Layer 4 of a small transformer language model trained on English Wikipedia (18 layers, counted from 0, width 64).
A neuron's activation on a vector x is GELU(gate . x) times (in . x), where the dot is the dot product.

Input weights of the MLP neurons that the questions are about. A number n stands for (n - 500) times 0.0017.
n0 gate: 587 242 258 468 510 632 562 595 645 179 450 607 580 553 460 439 527 648 577 467 593 474 541 721 411 554 294 412 556 407 543 371 202 539 496 502 571 335 451 506 669 521 330 339 660 345 667 563 672 426 385 519 374 333 610 575 392 518 600 467 341 457 356 469
n9 gate: 636 410 232 787 556 399 730 397 587 328 614 543 443 480 394 408 702 563 374 395 198 479 484 657 458 464 528 464 589 578 410 382 518 543 621 374 456 636 374 636 516 600 417 179 646 545 729 461 579 628 322 537 280 466 470 296 613 362 460 518 661 544 649 387
n19 gate: 290 285 495 235 360 475 528 591 491 426 506 407 408 461 356 517 558 522 223 351 436 308 540 590 311 703 465 163 648 425 477 460 783 296 517 187 615 793 660 550 785 433 703 647 521 675 195 537 309 401 567 431 418 258 309 290 720 561 583 268 704 399 620 267
n26 gate: 620 561 346 564 258 437 402 579 429 880 464 541 442 603 347 457 452 336 919 548 570 320 491 670 300 928 405 378 557 297 820 512 653 391 633 415 457 520 506 633 641 409 390 476 347 477 466 368 391 356 517 493 436 346 665 337 468 524 616 562 174 466 479 366
n30 gate: 361 744 538 592 522 449 559 442 508 551 541 609 626 524 526 361 607 441 691 287 694 642 426 691 522 689 473 341 569 292 513 500 385 559 198 397 259 558 470 236 795 412 591 521 422 390 629 520 510 480 421 418 539 510 577 177 182 314 616 256 390 191 263 282
n37 gate: 787 599 482 469 435 514 381 457 462 741 513 551 612 520 351 396 591 619 690 564 892 413 408 326 502 536 521 603 306 718 377 707 364 221 560 467 618 323 443 665 770 651 778 90 472 355 542 666 520 501 339 541 461 546 874 516 349 441 510 637 391 509 440 412
n42 gate: 517 545 624 626 597 720 717 519 633 417 392 294 408 371 546 390 491 527 440 435 463 476 615 427 597 397 676 641 536 280 417 515 454 349 425 376 232 385 445 529 456 336 429 442 458 372 383 557 557 541 456 459 497 441 532 448 651 408 396 536 444 464 488 392
n45 gate: 362 512 350 445 408 514 391 640 675 754 647 512 508 417 742 379 481 302 644 487 458 514 656 520 261 235 752 300 342 190 358 595 542 369 665 384 408 592 421 734 622 494 643 515 575 441 472 643 543 489 477 511 535 368 442 384 309 267 434 615 406 499 750 635
n46 gate: 375 487 536 619 385 530 480 497 505 529 476 463 483 461 466 560 595 424 385 453 472 633 537 618 445 455 430 459 688 475 486 584 563 416 505 566 303 428 405 571 546 451 552 488 517 578 648 640 546 582 473 517 530 414 415 395 500 393 491 610 489 514 702 508
n47 gate: 453 679 405 522 562 201 585 550 553 666 547 487 590 435 652 549 569 233 655 394 317 595 390 241 480 440 420 440 352 681 403 368 475 526 650 512 476 451 312 438 437 453 635 646 559 660 371 696 627 713 492 420 381 675 555 499 504 586 478 488 690 538 260 518
n53 gate: 319 389 650 690 431 559 443 465 605 373 265 385 357 491 471 454 418 731 574 654 478 600 495 325 516 405 442 545 421 349 554 561 378 388 590 510 536 550 656 628 547 504 572 426 389 445 417 367 504 375 742 433 470 514 674 374 397 514 349 325 356 514 484 466
n54 gate: 475 447 381 564 344 308 334 424 552 415 377 517 568 634 333 467 588 165 399 280 117 523 266 650 202 343 409 679 237 647 665 281 913 308 765 480 468 609 491 526 697 595 438 479 713 752 583 496 520 765 573 369 501 386 330 505 535 357 462 619 586 393 683 419
n57 gate: 386 441 546 272 519 183 673 694 632 481 432 654 396 681 398 574 487 549 384 278 466 530 309 732 567 512 402 569 334 525 735 254 612 636 714 510 348 659 370 466 432 652 289 300 664 750 546 261 356 536 537 356 536 372 701 559 325 290 537 369 405 532 564 469
n65 gate: 450 618 365 478 312 685 404 298 750 516 699 507 617 524 521 644 622 467 334 627 617 227 480 428 415 481 786 285 522 661 535 666 598 561 497 232 662 390 678 505 638 475 517 568 389 609 438 610 501 737 415 371 431 510 349 615 418 649 395 488 560 371 788 473
n66 gate: 471 499 408 436 543 595 369 404 495 387 537 594 512 429 548 539 602 365 403 422 458 317 465 553 439 480 718 461 398 468 527 410 509 409 500 458 530 555 634 633 520 555 410 459 618 354 404 603 320 397 430 344 689 643 650 296 354 474 587 426 614 628 461 604
n70 gate: 311 454 319 230 537 605 707 690 427 430 315 679 398 634 460 421 496 518 415 519 566 317 491 328 436 197 438 659 398 687 443 614 763 270 239 709 343 307 462 676 519 520 668 404 568 689 282 448 449 462 451 490 332 465 413 512 884 551 529 603 269 290 580 343
n79 gate: 553 509 657 525 545 187 313 429 613 613 565 518 475 362 489 528 743 544 577 438 577 394 517 485 627 563 445 554 500 594 418 571 387 763 353 482 424 290 449 391 579 520 676 564 354 624 529 716 651 602 281 551 369 425 409 631 306 465 274 462 651 478 461 530
n102 gate: 652 538 298 478 161 860 372 613 652 713 433 592 489 554 465 423 359 476 392 558 486 570 597 470 285 545 564 301 475 497 334 579 257 351 441 753 301 640 386 291 611 462 666 381 580 592 209 321 508 403 257 398 495 465 519 821 617 431 512 579 663 526 523 550
n104 gate: 481 386 332 233 628 406 266 527 170 672 342 730 632 667 687 552 407 570 376 634 628 442 216 589 550 628 544 570 500 451 377 321 533 576 420 525 459 356 346 627 522 754 554 348 794 483 565 563 456 559 632 335 222 308 630 487 470 740 397 262 542 524 633 553
n106 gate: 515 528 411 352 643 667 538 515 667 685 650 450 551 729 395 277 481 548 456 279 424 489 404 511 325 433 800 552 169 182 559 251 724 641 729 409 122 464 423 601 599 377 493 825 474 382 354 547 574 148 608 388 404 412 781 362 451 664 476 320 594 545 520 675
n127 gate: 528 532 546 531 418 534 520 595 531 433 620 466 407 367 364 493 481 271 576 522 364 493 438 443 535 296 667 615 425 688 455 493 543 388 389 320 517 409 545 555 463 483 497 384 402 378 443 497 507 489 523 495 630 493 596 433 476 542 586 322 655 436 550 523
n153 gate: 651 684 719 294 672 501 327 714 433 812 467 759 434 481 458 623 376 418 612 309 366 228 714 378 777 647 566 538 505 234 499 474 567 551 737 473 475 651 244 513 529 523 551 480 550 526 506 311 360 631 425 341 376 301 484 623 591 532 518 463 487 726 326 593
n155 gate: 312 392 404 632 491 417 700 254 601 718 612 561 814 635 444 177 639 734 595 596 701 348 590 348 297 623 532 548 646 574 342 438 707 689 686 472 462 542 371 500 457 583 524 592 136 570 457 61 313 702 288 540 282 365 506 466 650 381 286 509 251 588 357 543
n158 gate: 375 569 489 374 353 390 414 646 474 573 414 453 451 434 686 565 563 509 578 371 469 482 310 465 659 642 673 255 312 340 478 443 809 370 680 108 434 262 441 711 659 425 442 396 658 351 499 430 526 442 586 414 382 371 657 367 455 356 283 652 436 663 434 620
n159 gate: 510 638 166 529 476 573 302 470 414 525 574 571 577 557 582 683 724 394 435 317 555 315 466 823 650 567 424 584 454 400 656 509 696 573 550 579 606 432 611 806 381 679 348 380 548 340 632 549 531 584 441 567 417 523 513 382 375 704 764 398 449 520 579 510
n162 gate: 551 482 568 492 562 360 542 642 412 494 490 565 436 701 437 436 472 623 406 528 545 618 326 713 368 452 515 459 614 370 412 574 597 543 540 498 415 391 566 647 305 464 289 335 516 429 531 407 397 370 590 488 652 495 570 527 532 586 716 510 420 455 599 488
n163 gate: 516 716 300 598 492 443 317 314 653 464 442 304 343 426 594 388 393 363 428 282 337 626 378 569 386 494 418 660 440 440 518 659 596 580 537 636 477 488 546 436 432 366 400 807 536 591 556 537 610 492 344 567 414 486 666 508 423 543 408 376 492 297 557 424
n170 gate: 707 414 352 481 318 519 349 610 425 498 489 369 643 382 536 558 816 481 306 452 546 660 350 740 416 518 698 514 522 464 225 530 604 723 359 314 694 201 369 702 490 413 895 313 736 535 471 307 515 345 263 481 381 351 655 341 357 257 524 403 701 65 297 552
n0 in: 569 345 347 429 486 594 557 618 642 261 335 459 579 537 360 273 516 623 449 613 580 435 605 849 409 383 510 537 409 573 472 475 324 508 549 512 508 407 406 570 672 583 407 349 911 256 629 636 651 504 394 565 404 407 581 468 372 438 433 521 141 593 516 371
n9 in: 689 576 650 496 733 450 618 363 599 334 548 357 530 653 507 367 525 488 452 656 485 733 528 491 627 552 495 523 549 402 227 432 499 707 580 522 408 409 662 695 617 535 575 413 476 477 489 680 719 581 388 614 129 672 724 406 341 298 361 508 531 583 538 328
n19 in: 378 621 588 328 508 729 440 615 424 539 707 457 533 614 410 455 596 550 546 132 461 512 441 568 477 556 525 317 491 421 336 434 586 410 507 424 678 799 617 515 448 393 654 566 773 489 318 492 564 559 429 510 458 508 722 41 511 355 456 541 462 654 300 405
n26 in: 689 418 499 499 490 278 583 871 433 586 381 751 491 611 332 632 239 468 591 798 558 541 649 586 484 513 236 317 794 488 741 630 628 499 637 393 487 574 463 523 491 560 341 414 527 500 491 238 511 354 434 667 534 357 465 377 533 302 473 741 392 476 317 526
n30 in: 439 680 654 493 378 421 801 590 435 355 437 495 560 479 533 675 456 662 438 374 376 433 521 687 680 719 501 366 325 528 659 336 372 678 466 559 595 508 470 357 188 516 519 442 639 237 666 287 369 553 565 386 582 615 510 200 435 227 435 306 471 275 473 103
n37 in: 604 610 521 641 466 674 506 438 767 642 507 524 641 340 450 509 567 720 607 474 541 507 524 383 245 604 471 307 371 693 470 639 412 202 349 488 544 407 364 774 786 560 615 226 466 543 545 520 571 500 369 343 619 710 514 687 578 465 351 584 362 540 435 226
n42 in: 479 610 598 526 633 652 576 454 427 504 312 542 578 585 469 514 587 523 508 703 652 254 641 402 518 449 494 498 424 328 505 614 537 503 466 446 677 480 607 485 523 635 397 447 637 645 317 528 568 624 585 565 330 416 489 617 683 497 363 484 406 425 391 306
n45 in: 456 380 750 434 506 495 502 333 656 395 722 572 617 332 362 371 604 619 681 760 614 262 552 400 547 744 525 612 683 457 538 631 672 834 222 629 424 416 423 507 608 509 582 416 525 365 436 256 596 361 433 220 306 611 598 571 388 205 705 875 383 337 588 448
n46 in: 524 298 735 435 417 394 567 603 460 498 560 528 599 262 642 528 411 619 599 392 601 529 434 667 456 555 523 510 409 540 573 397 512 643 722 446 449 561 469 641 645 568 505 524 449 521 494 377 563 370 506 612 505 655 489 608 398 495 646 380 600 347 533 445
n47 in: 612 582 441 501 439 291 421 481 529 572 557 439 557 522 717 479 557 393 614 855 283 436 556 324 552 595 94 579 720 529 301 503 324 345 508 577 470 486 442 309 402 409 509 557 676 265 408 573 357 653 575 368 468 437 597 563 404 589 537 502 855 486 488 541
n53 in: 140 489 731 699 461 606 344 619 595 498 97 422 465 392 417 357 334 676 712 698 267 510 461 576 477 615 438 628 393 269 573 515 537 372 436 432 407 563 624 472 536 591 526 390 447 614 784 420 363 381 619 331 336 328 562 467 365 341 317 498 362 272 527 646
n54 in: 709 511 496 557 639 572 493 584 430 981 584 609 572 576 525 328 318 527 429 242 550 549 731 396 274 664 618 306 387 301 522 373 801 664 381 464 534 661 638 562 731 600 365 538 813 779 456 416 916 741 158 210 385 462 422 691 284 679 480 439 333 561 676 752
n57 in: 406 224 535 378 470 233 609 565 537 456 540 438 411 537 440 560 578 524 213 181 464 571 335 651 596 473 525 698 291 471 556 329 416 514 648 491 387 427 473 371 565 615 368 716 519 500 587 464 504 641 411 425 412 257 652 455 480 556 590 433 482 574 547 253
n65 in: 568 483 674 466 809 549 579 537 281 426 438 626 210 452 312 461 568 647 761 743 501 646 621 594 658 333 466 528 599 340 367 444 442 622 443 334 479 532 359 543 398 485 184 341 509 409 573 353 417 305 606 371 517 418 436 388 764 322 534 450 692 354 208 597
n66 in: 518 492 488 531 428 643 377 401 364 637 617 663 509 437 541 607 484 329 422 437 490 400 488 542 437 491 524 398 531 566 426 486 520 447 437 555 489 493 516 535 430 446 357 410 615 362 424 537 334 437 546 400 646 624 622 376 503 566 525 567 579 631 419 574
n70 in: 522 550 407 423 542 662 921 371 426 543 324 486 337 356 468 390 692 274 276 403 360 426 690 417 770 16 647 684 550 532 774 790 443 311 553 542 483 435 503 430 460 644 491 344 538 684 348 564 555 567 636 361 306 482 616 451 864 600 525 736 443 289 455 466
n79 in: 684 454 512 283 676 403 470 316 629 588 530 657 764 467 419 394 745 267 473 586 658 461 692 279 573 500 369 691 489 536 555 746 598 701 214 387 247 353 471 383 496 457 452 442 421 606 541 339 743 640 449 652 351 585 471 681 471 305 492 282 609 362 362 332
n102 in: 516 408 230 803 368 569 488 203 585 471 331 382 257 577 402 457 275 350 270 407 460 645 434 774 491 349 673 302 546 823 388 791 375 312 858 633 537 642 510 623 247 586 392 374 587 617 520 205 460 455 381 620 346 530 727 492 725 591 241 331 563 721 324 632
n104 in: 697 409 382 621 543 466 621 658 400 416 637 639 569 604 337 199 289 673 561 756 733 459 493 426 624 516 624 483 566 370 385 256 441 524 329 283 291 316 556 392 511 593 473 453 737 525 513 397 610 517 198 442 311 290 781 534 419 697 489 503 382 692 280 340
n106 in: 148 469 460 432 611 581 501 559 589 484 458 590 549 714 334 644 401 512 445 484 618 522 360 637 579 779 466 448 394 453 518 317 559 655 637 248 465 490 525 616 359 621 423 461 620 675 401 703 606 391 728 401 252 596 510 470 492 565 817 387 722 437 530 334
n127 in: 476 628 579 565 377 597 506 512 471 600 660 440 406 466 435 413 363 282 554 512 458 565 498 366 458 347 615 578 396 696 415 474 496 363 340 419 460 353 638 543 399 520 491 453 441 348 549 604 564 510 580 539 586 561 718 396 344 449 615 406 394 501 539 465
n153 in: 608 665 494 729 666 430 342 604 417 542 438 526 577 131 622 655 281 507 604 347 640 517 661 666 893 607 862 431 461 406 705 739 485 558 545 629 341 470 228 465 561 487 410 566 536 677 456 277 558 544 381 595 489 677 475 564 662 509 339 413 627 645 253 660
n155 in: 356 525 466 579 672 719 632 622 664 532 312 450 387 536 313 727 853 662 484 275 437 614 358 656 670 573 681 365 760 366 371 402 327 765 721 668 331 647 508 637 550 552 316 549 395 363 528 613 550 683 549 445 337 503 384 232 437 435 475 441 482 539 735 693
n158 in: 648 699 578 764 860 567 570 285 453 499 488 450 474 677 290 297 366 453 512 624 388 681 414 417 736 385 446 436 564 721 310 265 387 498 330 332 512 714 404 377 303 481 382 424 379 351 618 443 379 555 708 731 521 686 651 324 493 663 576 275 474 107 345 301
n159 in: 308 554 445 592 337 296 332 476 573 430 333 362 553 519 651 529 483 674 538 328 583 492 536 523 406 651 266 419 616 418 518 397 391 484 293 531 427 731 579 466 607 197 439 554 723 395 595 407 590 411 336 677 572 291 273 588 645 474 486 401 490 661 517 331
n162 in: 328 464 471 403 478 577 539 474 489 497 347 340 483 503 508 658 507 591 714 448 514 483 619 376 716 530 529 459 468 344 738 380 472 553 324 532 503 500 515 399 462 461 736 550 465 490 405 490 529 533 590 657 664 656 477 400 518 413 623 619 351 379 396 709
n163 in: 465 525 370 546 320 329 548 631 457 497 559 583 362 607 512 659 407 533 353 433 600 633 473 499 402 398 614 599 541 497 278 542 503 619 644 798 438 449 727 533 488 437 522 462 614 623 311 625 431 569 633 645 560 563 392 563 454 481 448 477 645 381 753 609
n170 in: 545 323 497 253 262 595 439 532 398 551 539 622 595 503 489 549 613 530 380 448 476 511 474 715 490 574 605 503 547 527 325 567 572 543 399 332 599 491 325 665 570 411 564 412 645 564 549 371 413 472 492 352 565 391 678 352 464 278 474 594 534 237 436 581

Each question shows a token from some text and the vector x that enters the MLP there. A number n stands for (n - 500) times 0.0084.

"ust": 529 513 496 327 656 489 519 485 233 726 588 606 457 631 551 562 469 488 505 472 437 550 505 337 608 562 470 549 604 615 499 525 489 537 607 459 578 626 680 597 466 425 415 446 615 337 660 504 737 488 750 481 580 520 679 547 581 557 208 492 571 480 491 469
The most active neuron and its activation: n158, at about 4.5

" E": 452 396 404 565 591 558 648 522 587 656 597 477 532 418 410 535 638 615 419 572 495 501 554 630 596 538 474 498 447 525 295 617 557 593 750 484 561 568 700 451 390 483 450 540 524 633 415 525 406 275 504 559 445 604 503 591 494 640 309 636 414 507 279 387
The three highest activations, in order: n155, n106, n19

" G": 627 411 476 514 345 565 550 558 422 551 554 499 521 524 532 537 634 565 502 692 415 527 420 363 583 559 543 434 329 604 502 554 487 453 710 478 653 519 679 433 392 441 420 532 533 597 561 406 551 191 521 520 794 413 512 506 488 518 262 660 420 499 412 374
Which of these neurons fires most? n26

"end": 573 421 565 394 499 525 588 483 396 625 560 456 417 640 506 352 497 523 457 587 410 479 402 594 486 647 602 579 529 543 354 587 259 476 479 452 639 768 561 597 339 461 376 539 551 444 597 439 672 360 635 627 479 532 775 480 658 372 562 566 475 570 423 491
Which of these neurons fires most? n9

"ne": 339 523 559 431 780 671 342 533 367 574 560 600 655 427 527 506 421 612 388 707 358 560 508 452 513 561 404 425 298 421 386 388 536 581 424 560 609 605 519 559 405 559 458 514 568 285 449 455 493 472 526 451 457 610 519 485 697 560 410 566 410 509 331 375
The most active neuron and its activation: n104, at about 3.1

" s": 296 386 393 443 326 498 545 380 502 603 587 477 488 385 579 431 427 544 483 553 533 615 499 545 531 451 331 546 414 557 399 473 454 580 506 475 579 477 738 397 532 550 386 454 561 601 659 521 605 251 463 360 824 517 386 441 568 537 496 703 501 507 276 461
Which of these neurons fires most? n155

",": 509 414 728 507 397 581 534 542 480 685 588 538 476 393 587 566 495 507 409 607 487 652 606 594 608 533 426 502 404 535 568 495 449 488 583 496 446 559 414 554 475 471 405 558 703 577 638 573 524 291 570 540 439 550 452 458 516 566 385 660 479 383 329 296
Which of these neurons fires most? n46

" two": 324 447 519 461 379 657 446 410 452 585 543 597 533 377 495 567 602 600 481 693 483 564 529 378 548 497 596 497 472 577 418 526 425 495 567 437 556 466 521 545 458 552 408 592 761 347 560 534 582 324 554 476 596 528 450 489 596 435 247 613 557 581 79 437
Which of these neurons fires most? n66

"u": 223 460 559 359 540 489 341 488 291 486 576 483 624 510 589 461 424 473 524 477 412 518 661 485 489 599 506 589 492 502 435 547 413 551 434 507 647 510 484 470 354 241 611 621 524 541 580 502 572 271 546 491 431 513 466 468 204 498 528 655 520 558 589 419
Which of these neurons fires most? n45

" dep": 383 439 604 478 543 444 364 462 339 559 586 619 500 409 530 360 498 548 320 455 480 759 543 432 561 497 500 596 358 384 507 612 532 457 681 473 396 725 783 594 411 525 566 605 607 611 583 396 444 531 424 511 793 584 393 525 254 544 394 583 609 448 449 418
Which of these neurons fires most? n54

"ial": 522 459 486 488 695 580 654 383 395 661 474 637 579 404 575 504 502 502 293 567 359 596 514 473 681 512 405 553 494 486 564 488 281 441 711 352 380 491 513 516 394 393 371 586 477 421 579 439 694 584 490 411 399 534 503 540 618 519 496 529 516 527 249 360
The three highest activations, in order: n153, n47, n42

" f": 376 503 454 513 613 636 378 447 455 678 641 405 447 446 510 407 575 556 567 532 448 565 496 420 656 507 575 408 440 420 382 615 411 474 677 349 640 511 789 526 396 516 488 502 530 498 636 527 607 321 376 461 818 545 406 569 637 577 451 567 403 529 189 519
Which of these neurons fires most? n37

"w": 401 461 516 554 676 501 461 393 309 668 521 381 679 510 525 482 435 584 514 470 535 586 561 596 463 459 500 613 522 480 417 535 388 552 444 432 584 721 543 616 421 456 426 435 684 594 651 435 702 307 588 492 611 579 855 625 721 520 470 596 494 578 451 465
Which of these neurons fires most? n104

".\n\n": 402 537 440 519 625 487 603 546 581 564 759 596 492 608 597 602 494 512 450 633 352 546 594 554 562 580 541 667 464 457 508 690 591 476 673 502 607 625 555 547 509 470 371 552 716 549 564 612 510 400 566 364 539 475 575 375 578 534 434 619 494 504 253 303
The most active neuron and its activation: n106, at about 2.4

")": 565 368 574 458 612 534 764 501 461 667 522 503 523 533 542 634 548 536 461 724 409 524 523 530 544 559 509 547 363 558 395 565 488 401 471 484 595 441 482 496 516 325 403 547 664 532 606 637 575 373 465 463 413 474 396 570 396 755 554 623 395 397 396 344
The most active neuron and its activation: n0, at about 2.9

" with": 393 426 411 503 453 588 530 452 511 682 659 685 504 509 492 516 522 605 469 602 455 518 520 580 637 455 637 529 488 458 487 473 508 637 422 392 568 414 609 601 462 361 320 496 673 520 579 603 698 447 585 522 610 517 456 383 576 543 488 693 545 509 334 351
Which two neurons fire most, strongest first? n65, n106

"est": 590 453 535 404 525 536 488 488 257 632 605 576 343 449 446 474 477 489 405 562 478 549 449 510 472 467 501 661 429 411 381 674 318 457 434 332 614 530 542 470 536 416 260 519 584 449 778 380 565 535 620 493 434 505 480 575 449 483 365 571 377 526 432 486
The three highest activations, in order: n104, n0, n158

"ther": 543 514 461 498 421 599 582 424 463 596 546 523 397 445 470 511 488 596 344 543 480 512 531 605 540 563 611 598 528 276 338 655 426 556 793 356 480 603 603 574 432 596 385 566 390 274 597 494 616 559 709 568 510 592 502 599 669 475 461 583 439 576 469 436
Which of these neurons fires most? n155

"m": 439 399 517 377 359 596 474 476 464 479 530 618 463 380 433 530 627 504 525 492 531 618 597 569 381 591 397 517 382 475 511 637 364 452 608 510 623 702 503 529 435 552 523 479 371 457 576 424 743 619 439 444 789 523 470 572 715 597 420 646 409 591 411 275
Which of these neurons fires most? n37

"old": 346 507 479 491 402 642 570 399 417 560 480 536 589 363 498 372 554 564 561 661 435 746 581 519 506 618 415 652 572 482 490 536 454 557 415 445 376 500 637 571 380 569 278 460 471 448 451 362 693 424 549 685 597 403 625 583 594 659 274 534 637 513 640 484
The three highest activations, in order: n53, n42, n102

"'s": 443 490 518 471 498 611 527 526 424 664 528 551 602 490 410 539 505 524 442 683 431 509 529 420 700 501 439 556 379 538 521 472 448 554 616 435 538 385 514 531 553 313 419 477 652 451 564 495 670 501 452 459 646 685 485 370 521 483 493 712 519 518 312 280
Which two neurons fire most, strongest first? n37, n158

"on": 376 490 671 403 634 638 693 485 374 621 629 698 641 371 519 549 346 567 482 488 429 488 506 499 448 594 434 534 398 664 430 526 372 588 530 498 391 552 546 459 432 518 532 553 553 342 584 480 592 444 604 496 447 575 544 436 806 692 458 552 617 508 288 396
Which of these neurons fires most? n106

"ation": 421 402 577 587 658 646 500 445 515 572 529 611 449 386 582 590 429 537 401 590 405 706 511 392 479 544 395 589 409 601 472 528 283 469 529 422 395 471 591 532 512 508 388 609 681 320 606 363 459 505 560 401 449 629 515 570 494 482 470 585 414 446 280 312
The three highest activations, in order: n53, n0, n30

" later": 541 504 460 490 323 670 453 548 554 678 493 529 569 468 498 469 441 550 410 596 447 674 590 494 536 567 568 408 519 482 471 515 474 535 629 459 607 415 751 505 380 370 463 561 682 263 598 486 730 512 793 573 532 395 637 497 540 559 467 663 524 498 293 447
Which of these neurons fires most? n0

"oll": 290 403 478 219 515 434 425 538 418 641 633 616 512 376 409 344 613 619 484 639 435 600 553 503 417 554 453 611 461 553 521 521 452 517 485 465 472 599 323 491 526 365 530 542 478 320 565 419 755 537 508 576 552 387 344 649 695 517 573 619 556 520 402 514
Which of these neurons fires most? n79

"rom": 387 492 446 494 483 542 250 539 301 587 520 634 504 508 639 421 567 569 461 614 489 581 563 711 620 549 373 613 459 468 477 513 514 589 434 524 388 403 648 548 515 350 446 580 517 292 487 474 809 419 627 461 534 345 483 480 425 605 486 483 399 492 564 308
Which two neurons fire most, strongest first? n159, n104

"a": 342 486 529 379 571 678 454 503 517 534 518 718 533 360 421 605 452 544 285 509 415 536 586 494 476 512 356 535 424 487 431 512 390 492 477 499 611 569 443 498 463 344 566 505 563 537 540 509 410 286 623 480 523 484 606 538 485 531 578 629 401 540 183 246
The most active neuron and its activation: n19, at about 3.2

" col": 317 538 632 508 511 506 527 551 331 705 598 524 419 384 593 408 724 625 461 569 490 454 532 630 607 531 439 384 519 633 439 405 377 600 654 476 544 511 557 462 551 489 407 604 454 461 594 441 624 484 411 451 622 464 273 431 530 554 549 637 434 638 211 517
The most active neuron and its activation: n155, at about 4.8

".": 484 537 579 514 435 486 558 437 536 697 783 531 490 459 597 598 413 630 385 729 456 488 523 494 685 523 504 535 422 412 491 538 463 444 546 563 618 485 511 578 430 490 414 623 617 535 546 533 573 374 524 395 403 516 794 355 639 573 504 613 426 499 367 321
The most active neuron and its activation: n104, at about 1.9

" ad": 549 490 459 550 403 628 550 527 527 584 497 491 582 537 579 316 618 569 305 661 503 706 546 701 623 520 551 559 440 451 359 616 510 596 593 437 795 458 685 399 427 296 426 595 456 540 556 552 437 557 441 549 603 540 470 489 425 691 591 620 573 511 479 408
Which of these neurons fires most? n170

"or": 549 395 516 544 733 597 537 418 242 608 488 821 475 349 559 525 470 499 559 417 408 591 486 459 593 573 420 516 335 602 469 581 390 575 428 491 335 630 384 443 394 409 427 620 606 404 526 465 632 439 526 592 579 542 607 532 443 568 464 604 412 503 347 387
The most active neuron and its activation: n153, at about 6

" gr": 455 387 260 489 652 623 497 491 319 655 460 503 458 465 522 483 587 556 602 625 459 732 482 521 632 522 560 502 352 529 488 552 541 494 524 492 672 525 582 361 443 422 419 503 549 522 594 518 606 456 524 247 674 482 348 598 522 604 542 712 487 514 655 442
Which of these neurons fires most? n54

"re": 279 384 502 375 626 605 490 405 447 458 760 500 642 324 589 533 520 572 393 543 518 545 543 582 468 460 494 545 495 620 275 649 537 606 513 627 485 459 429 370 324 507 413 494 507 408 446 342 659 537 471 479 422 464 441 392 547 573 548 573 499 482 807 469
The most active neuron and its activation: n155, at about 3.3

" ass": 468 526 539 335 487 552 512 480 515 768 531 379 404 491 634 432 657 510 328 483 450 593 532 549 498 470 351 542 453 392 465 612 573 576 563 448 474 739 777 458 430 545 424 521 525 529 602 624 511 528 514 438 816 422 532 513 492 654 554 608 605 624 360 472
The three highest activations, in order: n19, n66, n159

"th": 514 500 428 409 241 458 573 561 416 651 634 539 506 266 408 491 415 464 364 630 431 623 452 551 471 517 556 611 454 390 354 573 395 546 470 511 614 501 559 546 436 593 327 686 577 450 614 405 450 377 525 485 504 635 736 528 625 425 386 601 399 560 369 362
The three highest activations, in order: n170, n102, n26

" the": 400 528 511 429 551 458 470 560 413 609 595 626 552 478 394 544 556 502 506 621 476 579 553 399 752 505 543 539 442 476 505 434 479 542 506 501 489 398 582 395 457 423 266 556 610 517 565 531 589 467 597 456 572 620 389 418 538 523 458 716 478 562 310 287
The three highest activations, in order: n153, n158, n47

" c": 522 368 555 534 570 595 709 501 504 648 652 394 487 542 535 516 549 470 459 599 580 623 481 699 577 523 592 572 327 479 431 536 466 607 589 520 615 383 607 429 519 401 495 607 458 648 715 437 494 256 467 397 730 526 578 533 539 519 448 643 535 560 328 492
Which of these neurons fires most? n170

" |\n": 400 497 507 515 296 514 590 513 470 595 613 506 515 640 506 499 571 659 535 620 313 707 590 550 645 669 534 582 324 441 438 731 532 464 596 491 471 537 448 431 479 537 458 574 689 518 594 589 542 423 486 518 604 358 585 484 628 559 545 542 471 428 307 343
The three highest activations, in order: n30, n170, n26

" Pe": 450 433 400 441 737 586 515 706 345 647 692 461 634 445 520 548 651 561 577 555 328 503 466 560 537 463 421 523 422 666 435 422 446 564 588 465 593 606 844 352 350 474 485 545 509 430 542 575 351 376 577 456 560 543 566 504 573 615 305 534 570 471 380 380
Which of these neurons fires most? n47

" in": 326 434 528 414 256 612 510 506 481 693 620 640 494 527 536 446 466 599 461 571 413 696 546 700 661 511 478 614 476 542 566 539 485 561 591 409 491 372 662 471 414 448 373 518 490 383 496 636 594 383 499 461 538 515 467 511 554 466 566 626 623 462 305 259
Which two neurons fire most, strongest first? n30, n106